Layer 4 of a small transformer language model trained on English Wikipedia (16 layers, counted from 0, width 128).
A neuron adds its activation times its output weights to the MLP's output. To switch it off is to set its activation to zero at one token and run the rest of the model.
A neuron's activation on a vector x is GELU(weights . x), where the dot is the dot product.

Input weights of the MLP neurons that the questions are about. A number n stands for n times 0.0053.
n138: 12 20 39 -31 4 -10 -6 -35 -9 -26 -32 -16 5 -7 -21 -9 12 10 -36 18 16 66 -40 26 9 -19 -5 20 34 19 4 -17 -3 -52 -16 14 4 6 19 -31 -39 -21 -1 -6 -20 -28 -17 -21 -3 -18 16 15 1 -27 31 -29 51 -6 -21 -24 14 -7 -12 -7 24 58 -4 30 18 -2 -3 -1 13 12 -7 2 2 -53 7 11 -37 26 -20 17 19 -19 -6 12 -11 -61 -56 35 -1 -4 -1 -12 -13 -39 -2 -30 35 -11 33 -37 61 7 11 -46 25 4 30 33 -44 -17 -8 16 22 -5 -57 17 6 -9 7 20 13 -44 -20 10
n142: -22 -50 23 4 6 -21 23 -28 38 0 -6 15 29 -9 36 -36 16 -1 30 -7 -35 -28 -29 -22 35 -3 -16 -3 13 -8 -6 12 21 17 24 8 -5 -44 -9 0 6 5 16 -7 6 13 -52 -29 11 10 -7 -24 -18 14 7 -50 -32 -11 -2 1 -26 -7 -27 43 -4 -16 -9 17 -20 -17 -6 11 12 -16 40 -4 -6 4 -1 3 15 -2 3 -7 27 -15 30 2 7 1 -34 -13 9 3 30 -43 -16 -7 11 45 -16 -36 11 -35 27 8 50 -45 -17 -31 -1 40 -10 -34 27 3 7 29 21 -27 1 -1 -13 -30 54 10 31 22
n146: -1 0 -65 19 2 37 -1 -10 -27 -28 5 5 12 15 0 -44 -20 -19 -11 2 26 25 -13 -22 22 -31 -28 55 -27 20 20 -18 29 -6 40 44 8 -26 42 3 18 -16 -15 -39 15 -14 -17 11 34 -22 3 -14 40 -31 -27 23 -22 3 4 -26 30 26 4 -2 -36 30 1 26 8 9 -2 -18 -6 -11 -3 34 -47 8 30 0 31 44 -18 5 18 23 17 -5 28 6 15 25 -6 1 3 22 -17 36 -23 38 7 -39 5 0 7 -15 11 -2 -13 -48 -10 29 -2 -20 -12 -8 -17 -45 -10 21 -20 -2 -22 33 -6 -15 -2 -9
n203: -1 -4 34 11 -8 28 -21 25 11 1 11 19 9 -17 5 16 44 -7 -1 11 -12 30 -39 -24 31 -3 -28 -16 -10 8 13 -4 17 -31 -28 7 -49 -6 3 -18 22 19 22 9 9 -11 21 -9 26 -10 15 5 -37 55 -8 -28 -33 5 18 1 -26 16 1 15 -51 -12 14 -10 4 -22 9 -32 -26 31 -36 7 -27 -19 -18 -3 11 -4 -7 30 28 -14 11 -26 -11 0 -27 -10 9 31 -6 -15 21 8 3 4 47 1 -13 18 -50 4 -44 15 28 53 -94 3 24 -6 -18 -15 20 10 -7 21 6 -3 1 2 -1 0 -31 6
n215: 32 -23 -50 -69 -37 -7 54 2 37 -40 -7 40 7 -3 12 -17 -44 -29 43 -17 -8 56 -35 15 -3 28 15 -48 16 55 -15 -21 -19 -1 -11 9 23 -58 39 -10 -31 -12 -30 -66 -3 -14 13 -57 -21 -24 -1 -19 -10 13 70 28 38 -31 40 -38 -18 -1 -53 32 -22 4 22 5 -11 70 -20 79 20 -75 -48 57 12 61 -4 0 13 -1 -33 35 12 -35 11 37 -5 -6 7 29 -45 14 -12 -17 -5 43 25 -1 50 2 -28 -3 -16 18 -8 -5 21 -14 -33 72 -44 12 4 50 -16 1 34 -41 -69 -71 -30 -32 55 -21 18 54
n282: -9 1 -46 1 12 -7 -7 -36 -16 6 7 -2 20 -1 4 33 -30 53 15 -40 -15 2 -19 16 22 10 1 19 13 27 11 -4 -24 -25 -7 -8 13 -26 -50 -3 4 2 1 -13 -4 2 11 4 9 -11 -6 -26 -7 37 11 22 -10 17 1 33 -18 -10 45 -2 27 4 -23 1 14 -5 -54 -4 -4 -40 -47 -27 -8 13 -23 -7 -9 4 19 28 -21 -3 8 -2 -26 31 23 3 1 -31 -19 10 4 -10 -21 3 6 0 -61 -15 -24 37 -1 -7 2 12 -27 -3 35 26 -16 24 16 35 14 9 30 -17 38 -26 -18 5 15 -25
n306: -13 35 -6 -51 -8 44 7 7 43 42 14 8 46 10 7 -3 -21 15 15 33 7 35 -42 -23 14 -10 -44 -23 41 -11 34 -35 4 -11 41 -3 -30 6 27 -38 -1 -3 -8 28 45 65 -29 -10 -48 -12 11 2 -44 6 -36 -19 24 1 -17 -52 5 -6 0 10 -14 18 17 32 19 -38 -24 -52 23 -23 -28 23 -33 21 -22 -37 -2 -6 -41 -6 26 -34 -2 11 -31 -19 4 -6 22 -22 -33 35 -36 15 -7 5 -28 -9 -9 27 -14 12 3 20 7 6 -24 6 -8 -21 -33 -17 -43 13 20 -10 -1 21 11 24 26 -5 -33 54
n307: 11 -5 -14 -11 -6 6 16 -6 37 -11 -9 7 -7 -11 14 -28 -1 -10 -35 -38 -8 5 -4 -9 49 7 38 -15 -55 15 1 -25 -48 -11 23 8 31 28 -1 16 -35 15 -47 9 16 21 7 -21 5 -19 -2 -4 -1 -17 -30 -1 14 -11 30 22 14 4 -12 15 2 42 23 -33 14 -11 -47 1 -18 -13 4 1 30 46 -21 18 -14 22 -37 22 -4 -22 -7 14 13 33 11 35 6 -8 16 -1 -19 10 7 -18 28 -22 7 -40 -4 -1 -19 13 33 16 -2 10 11 1 -3 -3 -46 2 -5 -5 -11 -33 -16 -6 13 -2 11 28
n409: 25 18 11 -7 -49 -13 18 -4 -1 -45 49 8 -7 24 0 -39 -12 -1 -24 -17 -5 14 38 9 14 5 -6 14 -1 -2 22 -12 -7 -6 22 -24 -25 13 27 -13 23 12 28 -38 -1 -37 39 -10 39 -41 -3 22 -3 26 9 7 9 -3 25 -57 13 -17 -37 1 19 -21 -42 0 -7 -1 -26 4 -54 -2 9 -15 -2 27 -10 2 -15 -14 21 -11 3 17 47 -8 39 -43 37 -22 -22 30 6 -5 -5 -15 -13 -41 3 30 45 12 4 5 23 -9 13 -22 8 -25 -10 16 -13 -37 -8 5 -10 3 27 21 -3 -40 12 2 -12 21
n477: -3 -3 -7 -59 -19 15 -20 17 -2 30 2 -9 -38 14 5 16 5 -9 9 8 18 5 26 -10 -64 11 -12 -29 -27 -16 -8 20 -24 21 -30 -9 -5 -37 -11 15 34 -12 -2 -19 3 -31 -52 20 45 -3 14 6 52 -20 -31 -38 17 17 -19 -16 36 -4 -7 41 8 20 21 -14 -7 9 48 1 1 6 18 -4 8 3 7 -21 15 -18 16 4 -7 -13 19 -61 -3 -6 -35 -15 -22 -16 -3 4 -23 -27 -13 17 19 11 52 7 -62 4 20 4 -11 -2 -3 21 8 -2 -27 50 7 -4 -3 -32 31 -16 16 6 21 -22 -5 -50

Output weights of the MLP neurons that the questions are about. A number n stands for n times 0.0045.
n138: -21 24 -27 -21 11 10 -27 -20 8 10 22 10 15 -12 -22 34 55 18 -60 -14 -2 83 45 -10 -7 -16 35 10 -20 9 -21 4 -4 -13 38 -14 9 -22 51 -39 -27 -8 12 -7 -28 -56 -2 -18 -77 -29 -3 -11 -40 3 10 0 -22 -18 -13 2 94 -8 7 -42 23 10 21 -5 63 -16 21 -1 1 -31 -37 27 -66 -31 5 63 -12 -10 24 -16 2 12 26 34 5 58 -8 -20 25 14 15 14 8 22 -38 -24 -8 14 44 -17 43 -64 8 -68 19 2 -5 25 -15 -46 5 -4 -5 21 33 -4 28 5 5 -1 -22 10 -11 49
n142: -3 -5 -48 18 25 -19 55 -45 -60 13 -5 9 23 -12 -34 -1 -26 -51 5 -11 35 -9 -9 -21 14 8 33 43 -37 -16 -11 -11 30 9 0 11 -15 -15 30 10 14 0 -5 25 -8 -4 -31 -18 52 -42 2 -5 32 32 7 -33 6 -30 -16 -9 -5 18 6 34 -17 13 15 40 34 3 4 -22 13 54 1 -22 -5 -27 17 7 34 4 -38 -9 -33 12 1 9 18 16 28 6 -8 -26 7 -9 49 -9 38 -29 -20 8 6 15 1 24 -26 38 2 32 -28 -35 22 -25 -17 -17 -19 16 1 0 12 -25 6 -11 10 -22 15 15
n146: 9 34 -11 -12 -17 7 8 -28 34 12 -11 -1 14 -14 -8 5 -30 -3 11 -15 -18 -2 15 -9 -6 7 -16 23 18 9 -1 -24 -4 1 18 13 12 11 -22 9 -28 -6 -5 12 -20 -43 -37 0 22 11 -13 -19 2 -19 -16 23 -18 -29 3 -28 -23 9 24 46 -10 19 -45 15 9 10 -8 -30 5 61 50 -23 -45 -1 -26 6 23 1 -6 39 30 -7 22 23 5 8 2 -12 -9 29 56 -1 33 -9 10 -2 -39 3 2 16 38 -35 34 -22 -30 -17 -34 -3 -24 -14 22 -27 8 1 -28 -10 26 27 7 5 11 -9 -4 -1
n203: -18 -15 3 -15 18 1 -19 -48 -3 -30 -7 18 19 2 -26 59 23 -9 -2 1 -39 -7 11 -5 3 9 -16 12 20 -11 17 27 19 39 7 -32 6 -15 1 -6 -7 25 11 7 -12 -6 12 -16 -32 7 -39 1 -11 36 33 -20 -77 -4 8 12 21 -39 9 -18 -19 -41 23 -44 27 -28 3 23 18 -24 -37 25 -2 46 17 -1 27 -12 8 9 14 1 26 -11 58 26 18 -22 -5 -32 51 16 -33 37 -57 21 0 13 15 4 -25 -36 -41 -1 15 -27 6 -40 -26 6 35 8 -7 14 6 22 -34 11 -15 38 -4 10 38 -3
n215: 9 -20 22 -37 25 5 44 68 37 -9 -31 28 -13 -36 -8 -73 -51 -25 72 3 49 -24 13 -31 39 49 79 -61 -61 35 -3 -37 7 0 -7 -21 -37 -52 8 -31 -32 -27 -7 -49 -9 51 -21 66 26 -41 46 34 -4 -22 -23 64 -9 0 56 6 -31 -14 -95 26 49 11 -12 -8 -5 25 3 3 26 -15 -3 46 87 56 -52 -16 2 46 -81 -38 16 -26 7 76 -14 -29 -17 86 -57 16 19 -65 -36 36 15 -9 42 -4 -25 7 -42 44 18 -3 72 15 -11 -22 -37 20 -19 43 -24 -46 -46 -29 25 7 21 -21 48 -13 -36 15
n282: 9 10 10 18 12 -16 2 5 4 10 -11 16 3 4 1 -3 -4 24 -5 -5 -3 20 4 19 1 26 12 -4 7 -15 18 5 -4 -17 -8 -6 17 -12 36 -8 3 -6 -11 -32 11 -6 2 -34 -4 1 -26 9 26 16 2 14 -30 11 -30 0 11 8 -26 14 20 -2 12 -2 31 -3 8 17 9 -11 -17 -21 -7 -25 0 -3 -30 8 -17 5 -17 -20 9 -1 9 5 -17 -31 -18 9 -21 0 -9 -17 -5 12 9 -15 -1 8 1 -25 -2 -2 -11 -14 12 31 14 17 -20 -2 -1 21 25 26 -19 -36 -1 -4 10 17 37 2
n306: -2 -1 19 5 28 32 13 40 19 -19 7 -4 5 -68 -22 -28 -31 -26 -38 6 -13 11 -19 16 25 -48 22 31 10 -4 -15 -47 2 53 16 36 0 28 -36 9 24 45 -40 -16 -4 24 4 -11 27 -31 -2 2 9 -6 -20 14 -30 -14 -31 -8 -11 -10 -2 10 16 -49 -45 14 -1 34 33 -1 11 -17 -15 10 -23 -13 -1 -14 -1 -8 2 13 15 -17 33 46 40 6 -22 -23 -17 14 -57 35 11 13 11 1 55 35 -10 -19 38 11 -11 -5 6 -8 52 -30 1 -13 30 -8 -36 9 -21 -1 0 -23 18 -12 -13 -39 -34 -9
n307: -34 -28 -35 -9 39 9 -35 22 -4 18 1 -8 26 -16 4 -22 15 10 -4 -9 -4 -3 20 -14 -6 -10 22 1 6 6 -40 -12 14 -29 2 9 -9 21 -1 18 7 3 -31 -13 -22 21 -2 -18 24 -11 -2 -1 -34 13 24 11 -1 2 2 -13 20 28 -2 -19 -3 -4 8 -9 15 -2 -3 20 -10 -19 -23 -12 22 7 -8 41 4 7 -6 0 -19 13 39 17 -23 4 8 35 -17 -22 20 -1 32 18 29 -6 3 -3 -13 2 6 3 4 -7 17 -6 -20 -4 -5 -15 17 10 4 3 4 -16 2 -21 -27 -1 35 -7 1 -8
n409: 58 10 6 1 39 -20 -8 -17 15 -3 2 12 -7 -6 -3 -35 -15 -7 19 -17 0 -2 -4 9 4 -19 5 -3 15 2 -11 13 -33 -19 -1 3 2 16 2 2 -12 54 7 -4 -3 -3 25 -23 5 33 1 -24 -15 20 6 26 28 27 11 1 -9 40 -7 0 -7 19 -14 17 -24 -3 27 -1 -9 -10 5 -1 -35 -18 -9 -9 13 1 -19 15 12 -13 -26 12 -12 -20 12 -5 14 21 6 -5 9 -27 10 26 -47 -16 -1 -31 26 2 10 -9 -33 -37 -26 20 7 -20 -12 -3 23 -22 22 35 -1 -4 7 6 3 -11 -24 -14
n477: 39 7 -15 -12 -3 4 -21 -6 12 -12 18 2 6 -37 27 -1 5 -37 -11 32 -20 7 -20 13 4 19 -10 10 23 -12 -6 -3 12 -5 -47 6 -4 -12 1 19 7 11 -5 -58 8 1 -25 16 -25 17 9 -22 9 9 -30 31 20 -27 24 4 15 7 34 -10 -20 -9 0 -4 -56 -32 15 16 -3 16 5 -32 19 18 -24 11 -8 -17 -15 -16 66 9 -29 30 -3 3 -7 4 32 15 -13 10 29 16 -42 48 -10 6 9 6 5 53 8 2 3 -12 3 17 15 15 -60 -20 22 13 -6 -12 18 -20 -25 -45 -5 -1 -7 -14

Each question names a token from some text and the token that comes next. It shows the vector x that enters the MLP there. A number n stands for n times 0.049.

Then comes g, the gradient of the next token's log-probability with respect to the MLP's output, scaled to length 1. A neuron's effect is roughly proportional to its activation times (output weights . g). A number n stands for n times 0.0038.

" British", then " and"
x: -38 14 -10 19 0 1 45 20 -12 9 -57 -16 -11 24 20 16 11 7 5 -16 16 -57 0 14 -17 24 -38 13 27 1 -10 1 16 3 3 15 -10 -29 14 -17 22 17 -20 15 4 33 -2 30 -35 16 31 -4 1 4 -6 6 62 36 20 13 12 1 1 -20 -12 -8 6 -39 -7 -6 -20 -17 -10 29 26 18 -20 -13 -5 46 1 -4 21 -10 -36 -16 10 -21 -39 -10 -15 33 33 -35 9 -9 52 24 -31 -16 11 11 56 -13 -40 -10 -21 -31 -26 -40 -1 32 8 -10 25 -22 -5 -10 -1 7 -72 14 1 11 -28 20 -41 5
g: 31 10 -13 23 -11 12 27 -5 10 -17 -6 -17 25 12 -9 -18 -18 -2 8 25 23 32 16 4 -14 30 15 -18 29 -23 -9 -37 11 -32 -14 21 -17 2 12 -25 -2 6 0 -2 -14 10 -35 -21 -8 21 16 -23 -52 -9 -3 34 -1 -25 23 3 -13 20 2 38 -49 55 -9 -19 -2 -26 4 -16 52 16 5 5 -17 0 -35 12 -7 17 0 -17 55 16 -6 12 66 -12 -19 10 30 -30 -35 40 -3 28 -43 -43 -33 -29 -9 -4 18 -10 51 -26 -8 -16 -18 9 6 31 28 -7 -7 -10 -28 -18 14 8 19 -18 -42 32 18 -24
Switching off which neuron hurts the next token most? n146

" York", then " Hall"
x: -38 18 16 14 14 0 34 18 -21 12 -23 0 -4 18 10 22 33 -17 -18 -9 34 -55 -11 13 -7 55 -41 -6 26 -6 -15 1 23 -1 -2 6 -5 -22 7 -13 15 13 -7 5 -11 35 -4 18 -38 31 14 -5 5 18 5 38 48 49 17 26 31 -4 -1 -10 -2 -23 -8 -37 -5 -1 -23 -20 -6 31 20 -6 -14 -29 -7 35 0 -6 33 -8 -28 -9 10 -6 -50 -5 -3 37 25 -17 25 -27 38 21 -47 -9 20 14 34 -12 -45 1 -29 -30 -14 -48 26 26 33 -8 15 -22 -14 -15 -11 2 -81 9 -5 -21 -14 3 -14 19
g: -8 24 -19 20 -31 37 33 5 3 15 -5 -46 31 23 -3 -50 -8 27 24 31 -19 39 1 -30 -12 -16 2 18 -68 12 -5 -17 29 20 -10 3 -31 -48 4 -13 -12 11 0 23 33 16 12 24 -12 7 30 8 1 -28 -40 -3 31 5 -34 34 -70 36 19 -7 26 -3 -1 -8 -10 21 8 8 -4 -4 20 -37 -19 -22 -22 13 24 0 -6 -9 6 -6 25 -4 -3 -23 -12 7 18 -12 -22 30 31 40 31 -23 20 22 -29 29 -13 -1 15 -25 -31 23 12 -9 -19 -6 5 23 -10 -34 11 -41 -32 34 -1 -2 -35 12 -21 -2
Switching off which neuron hurts the next token most? n203

"over", then ", R"
x: -38 29 -13 19 22 8 33 29 -19 22 -30 -15 12 11 8 18 6 -17 -4 -6 26 -44 16 -7 2 45 -25 -26 30 -10 0 22 17 -21 16 11 -7 -10 -8 16 17 6 0 -2 -23 26 -5 11 -33 21 -21 -10 -8 17 12 -1 76 49 26 33 37 -25 4 -24 -3 -20 -23 -33 17 15 -23 4 -14 35 20 -16 -27 -28 -10 52 19 -7 9 -6 -38 -22 -29 -7 -39 4 3 22 28 13 16 -1 42 22 7 -14 31 -17 44 -3 -28 2 -20 -24 -33 -44 6 27 22 -2 22 -31 -17 -28 -21 -11 -61 -10 11 -7 -29 -4 -11 -12
g: 8 -1 -24 2 -5 0 32 14 39 -33 19 -29 25 9 -8 -1 6 -43 9 8 2 -10 39 10 -14 -45 6 37 -16 23 31 12 5 19 11 -19 -10 38 12 -12 -32 8 37 -10 7 -18 -34 -24 58 17 25 9 -20 -1 -17 14 2 1 17 -6 -3 -4 38 1 -11 38 8 -21 -23 -44 18 -4 -8 50 5 15 -33 20 2 7 29 -41 0 -48 67 8 19 -14 -15 -8 -23 27 -20 -28 -5 -45 16 29 3 -41 -6 38 -28 -18 -3 -27 10 -18 -18 -15 -19 6 8 -2 37 28 -3 19 -20 3 -6 20 -9 8 -40 -34 -17 -32
Which neuron, switched off, raises the next token's probability most? n146

"h", then " f"
x: -34 25 -10 8 14 -18 29 25 0 27 -38 -25 -22 39 2 17 2 -3 -27 -16 10 -38 4 6 11 22 -4 -22 38 3 -17 16 14 -3 8 -5 1 -12 20 17 8 21 -21 3 -30 35 10 3 -34 5 12 -12 -13 26 19 21 64 49 45 24 18 -4 15 -9 0 -25 -15 -37 17 -16 -14 -1 -15 24 11 12 -35 -8 -1 40 -11 8 11 -20 -45 -15 10 0 -40 -2 -16 31 34 -18 18 -8 54 7 -38 -15 17 -36 45 -19 -43 2 -2 -8 -18 -40 6 15 -3 2 36 -53 4 -22 9 -7 -44 6 10 -26 -25 10 -11 9
g: -23 21 -15 14 15 -20 2 -57 19 -5 9 -1 45 -11 -25 26 25 -24 12 -5 -39 -32 -11 35 -11 7 -31 0 -26 15 13 26 50 -37 37 10 -4 -4 11 -28 -13 14 5 28 15 -12 0 17 36 -10 18 -24 39 -25 -21 -3 31 -11 2 -40 -26 -15 -17 -1 -39 4 6 0 -27 3 12 -2 -9 26 9 -59 -2 -35 -12 -2 -6 -11 -11 26 -19 11 -7 44 -15 11 19 28 -23 -52 -21 32 -33 -14 29 -45 -22 18 -3 -12 -18 18 -11 29 -1 42 43 -24 33 15 41 32 -8 0 -4 3 -2 -24 23 -10 8 17 24 10
Switching off which neuron hurts the next token most? n138

"ard", then "ing"
x: -33 7 8 13 18 4 34 18 -10 14 -27 -9 3 22 7 1 18 -11 1 -22 23 -42 -3 -12 -5 44 -6 -26 24 -18 -11 14 28 -12 12 26 -7 -20 4 10 5 4 -17 -9 -32 45 -8 5 -35 17 16 -5 -1 20 9 12 69 54 18 21 33 -6 -8 -25 19 -16 1 -33 10 5 -9 -22 -8 41 23 1 -20 -19 5 58 -8 7 10 -19 -44 -17 0 0 -52 -18 -12 32 50 13 11 -1 55 2 -20 -21 23 1 41 -11 -39 0 -8 -32 -27 -42 34 17 4 -24 19 -24 -7 -29 -3 -32 -50 3 17 -20 -21 -24 -22 15
g: 13 12 -15 -2 26 8 -4 -1 -11 22 -20 41 14 -11 29 39 5 1 -21 -23 60 67 0 26 3 -4 -9 9 -4 -19 -56 28 -1 9 -11 26 -18 18 12 13 -22 -7 -11 -31 48 25 34 13 -40 -18 -53 30 -23 -25 -22 33 8 -22 2 13 -6 -18 -2 -39 20 12 -27 24 29 46 -19 2 -7 -26 -19 13 -19 -38 -15 -3 44 -23 5 29 24 -12 -23 -6 17 -46 -37 -15 -10 11 25 35 -7 0 9 11 -20 -12 -25 -18 -12 -16 -27 13 -13 9 32 -3 21 -32 21 -21 -16 7 -4 -23 -12 34 13 -12 -7 -10 -19 33
Switching off which neuron hurts the next token most? n138

"2", then "018"
x: -39 17 3 22 12 -12 40 23 -5 27 -10 -21 -28 15 4 -1 -1 2 -14 4 22 -40 -16 -15 3 31 11 -15 34 0 -8 17 28 2 30 7 9 -16 18 4 20 9 -1 14 -33 42 -6 21 -31 28 9 -8 -14 18 11 21 63 16 22 20 28 -19 7 -19 -11 -17 -11 -49 38 10 -24 2 -22 38 15 -19 -16 -35 -27 67 1 -4 -19 2 -30 -13 11 -28 -49 -10 11 30 29 -10 -1 -26 36 10 -20 -23 20 4 46 -9 -33 8 -43 -17 -18 -31 -17 25 37 7 44 -23 -10 -17 -10 -24 -75 -30 -6 -15 -14 9 -11 17
g: -1 9 -34 -23 52 -17 -29 -23 -35 43 -22 47 -41 -19 14 26 -17 19 -27 10 -25 33 4 -26 18 27 -10 -36 29 15 16 13 25 1 11 21 -17 -6 8 9 11 -33 -3 -26 -7 1 10 -8 -11 -11 12 1 9 26 30 5 2 22 -15 -67 -1 48 -11 -12 25 31 41 -5 6 6 -5 8 3 -26 -32 17 -3 24 21 26 -14 -38 7 27 5 18 -15 5 4 14 -19 -2 21 7 1 9 20 -50 8 -18 10 57 -28 41 -27 -7 8 32 -2 -13 -9 -26 -25 -17 28 10 -10 -54 11 10 6 -6 -20 -23 -58 -8 -22 -2
Switching off which neuron hurts the next token most? n307

"th", then " round"
x: -36 32 11 14 26 1 39 14 -10 25 -34 -5 -9 10 13 11 3 -10 -26 -9 24 -41 -17 -14 -10 32 -23 -9 28 8 -30 11 4 -10 38 -10 -11 -31 32 -5 16 18 -6 -6 -27 40 -4 29 -40 -1 15 -4 -17 20 16 10 81 30 34 22 -4 -11 7 -6 -9 -19 -7 -45 17 2 -22 -24 -13 31 25 11 -20 -7 2 31 -16 1 19 -27 -41 -9 9 -5 -39 -22 4 36 36 -15 -13 -8 44 7 -54 -5 18 -13 47 2 -36 -4 -8 -10 -24 -41 12 11 -4 -10 47 -23 5 -22 15 10 -59 12 21 -1 -27 -4 -17 7
g: -30 22 13 4 28 -12 -9 9 -38 17 -17 -1 -3 -40 45 -32 -2 -21 15 39 -41 -49 -4 13 -2 -18 22 29 -17 28 -18 9 -1 -9 -1 -15 25 -18 -22 41 20 25 8 47 -12 18 -17 -12 -16 -16 14 2 0 14 9 33 -31 23 19 -21 20 -8 10 2 19 20 -14 2 10 14 -31 25 -7 -46 23 -20 7 3 3 12 -2 20 -13 9 -1 -2 1 9 -31 15 -33 3 -3 24 -7 10 30 -18 -15 63 -26 38 0 24 -18 36 -63 -1 46 -30 41 -22 -70 -23 -18 4 -8 7 2 8 -38 -14 1 -10 -29 -3 21 -3
Switching off which neuron hurts the next token most? n306

"er", then "int"
x: -47 20 -10 10 18 -21 47 21 -1 -3 -16 -35 -10 23 -12 29 4 -11 -2 -3 28 -27 4 -14 4 24 -7 -20 41 5 6 -4 20 -2 36 2 0 -28 2 0 23 7 -23 8 -18 26 16 13 -43 13 7 -9 6 45 5 -5 67 20 23 17 24 -25 3 -11 -32 -24 -19 -15 7 -7 -3 2 0 28 16 -17 -25 -33 -14 30 1 -5 6 3 -64 -31 -3 1 -45 9 5 33 18 -1 18 2 51 16 -24 -16 16 6 46 -11 -29 8 -7 -12 -8 -46 3 3 4 0 34 -27 31 -30 3 -18 -61 -14 15 -13 -24 2 -26 5
g: -1 -6 -5 20 11 29 1 32 31 13 1 -5 6 -19 -6 2 16 1 -22 55 20 29 -3 -35 7 19 0 -15 17 23 -7 7 1 20 -48 -7 36 -24 -5 18 -8 6 8 -45 5 15 53 36 -10 8 36 14 -20 -18 22 31 -12 26 -7 -27 -59 34 -9 -28 36 -10 -18 -13 11 -8 -37 -43 20 -18 -17 49 9 0 4 -26 6 -24 16 26 -26 -31 37 -25 -27 -19 20 23 8 3 -35 14 -11 2 3 -2 -13 -30 39 7 -24 -31 -2 14 -15 6 52 19 5 -48 -12 -4 -32 16 22 -40 -22 -25 23 -1 -21 7 -34 -6
Which neuron, switched off, raises the next token's probability most? n215

"an", then " | T"
x: -39 22 13 -5 4 -11 32 15 -9 23 -17 -24 -1 37 -6 25 13 -6 -15 -23 32 -46 -7 19 6 38 -24 -25 26 -5 -16 -2 19 3 25 -8 -11 -16 -3 7 13 8 -19 7 -20 18 6 22 -33 21 0 -7 4 28 19 10 85 33 21 20 -4 -20 16 -13 15 -13 -17 -35 11 16 12 8 -10 32 23 -7 -26 -41 -15 67 -18 24 10 -23 -45 -8 6 6 -32 -1 -23 33 38 4 15 -9 48 7 -15 -23 16 -13 31 -24 -41 10 -2 -15 -17 -52 18 19 9 -10 16 -41 0 -18 3 -10 -64 6 5 -15 -18 -18 -21 24
g: -2 25 -27 4 -34 2 -17 -17 33 -20 6 -19 -31 -4 30 16 17 16 8 62 6 -32 -4 -27 49 36 -14 -10 16 -13 -11 32 25 21 -24 -16 51 1 -1 2 -38 -1 32 -10 28 -17 -6 -14 41 -4 0 -5 -30 -7 -18 15 -19 17 6 -3 -20 -18 11 -26 -14 -17 -51 -29 -21 -53 5 10 -10 -2 20 1 3 -31 -38 -49 8 -19 -3 -15 39 45 -15 -3 -40 44 -5 17 20 -2 24 -25 -30 21 22 -35 9 7 -22 33 13 -7 -25 15 -11 22 9 -1 -6 50 20 22 5 13 -1 8 9 32 6 8 22 12 -33 -28
Which neuron, switched off, raises the next token's probability most? n138

"-", then "he"
x: -35 21 -23 14 7 -2 32 17 -12 15 -23 -35 -21 41 -9 28 10 -6 -8 -16 16 -36 14 4 11 19 -26 -6 32 -10 3 17 21 -12 37 -34 -4 -5 17 9 34 17 2 7 -13 44 -2 37 -49 5 19 17 -6 21 7 6 59 47 45 12 11 -21 12 -21 -15 -20 -3 -24 21 -1 -15 -11 -24 17 18 7 2 -38 -13 25 16 -6 -24 -15 -58 -23 -4 -12 -27 -17 -19 24 17 -6 -4 0 54 20 -18 -31 13 -16 50 0 -33 11 -11 -17 -22 -39 1 33 0 -8 22 -43 19 -19 -13 -26 -58 8 11 -28 -36 15 -5 25
g: 16 -35 8 49 -43 22 -19 -31 -12 34 -49 -26 14 -10 -12 36 5 -6 26 -15 2 29 34 14 24 28 -31 9 -20 -14 19 -2 -41 28 9 30 -6 -6 43 18 -53 -8 18 4 4 -8 16 43 -17 -30 37 36 -13 -12 5 -13 25 -24 15 32 -15 -3 -11 9 -24 1 -22 11 -3 -37 -13 -17 -3 17 25 -19 -17 -35 6 -8 27 -14 -28 -7 27 1 -32 15 -40 30 -28 -18 -34 34 19 28 -5 16 -4 17 -30 -17 23 53 -15 -32 9 14 -30 26 38 -9 -20 -25 2 16 2 -19 14 -20 5 -28 5 14 22 -20 2 1
Which neuron, switched off, raises the next token's probability most? n306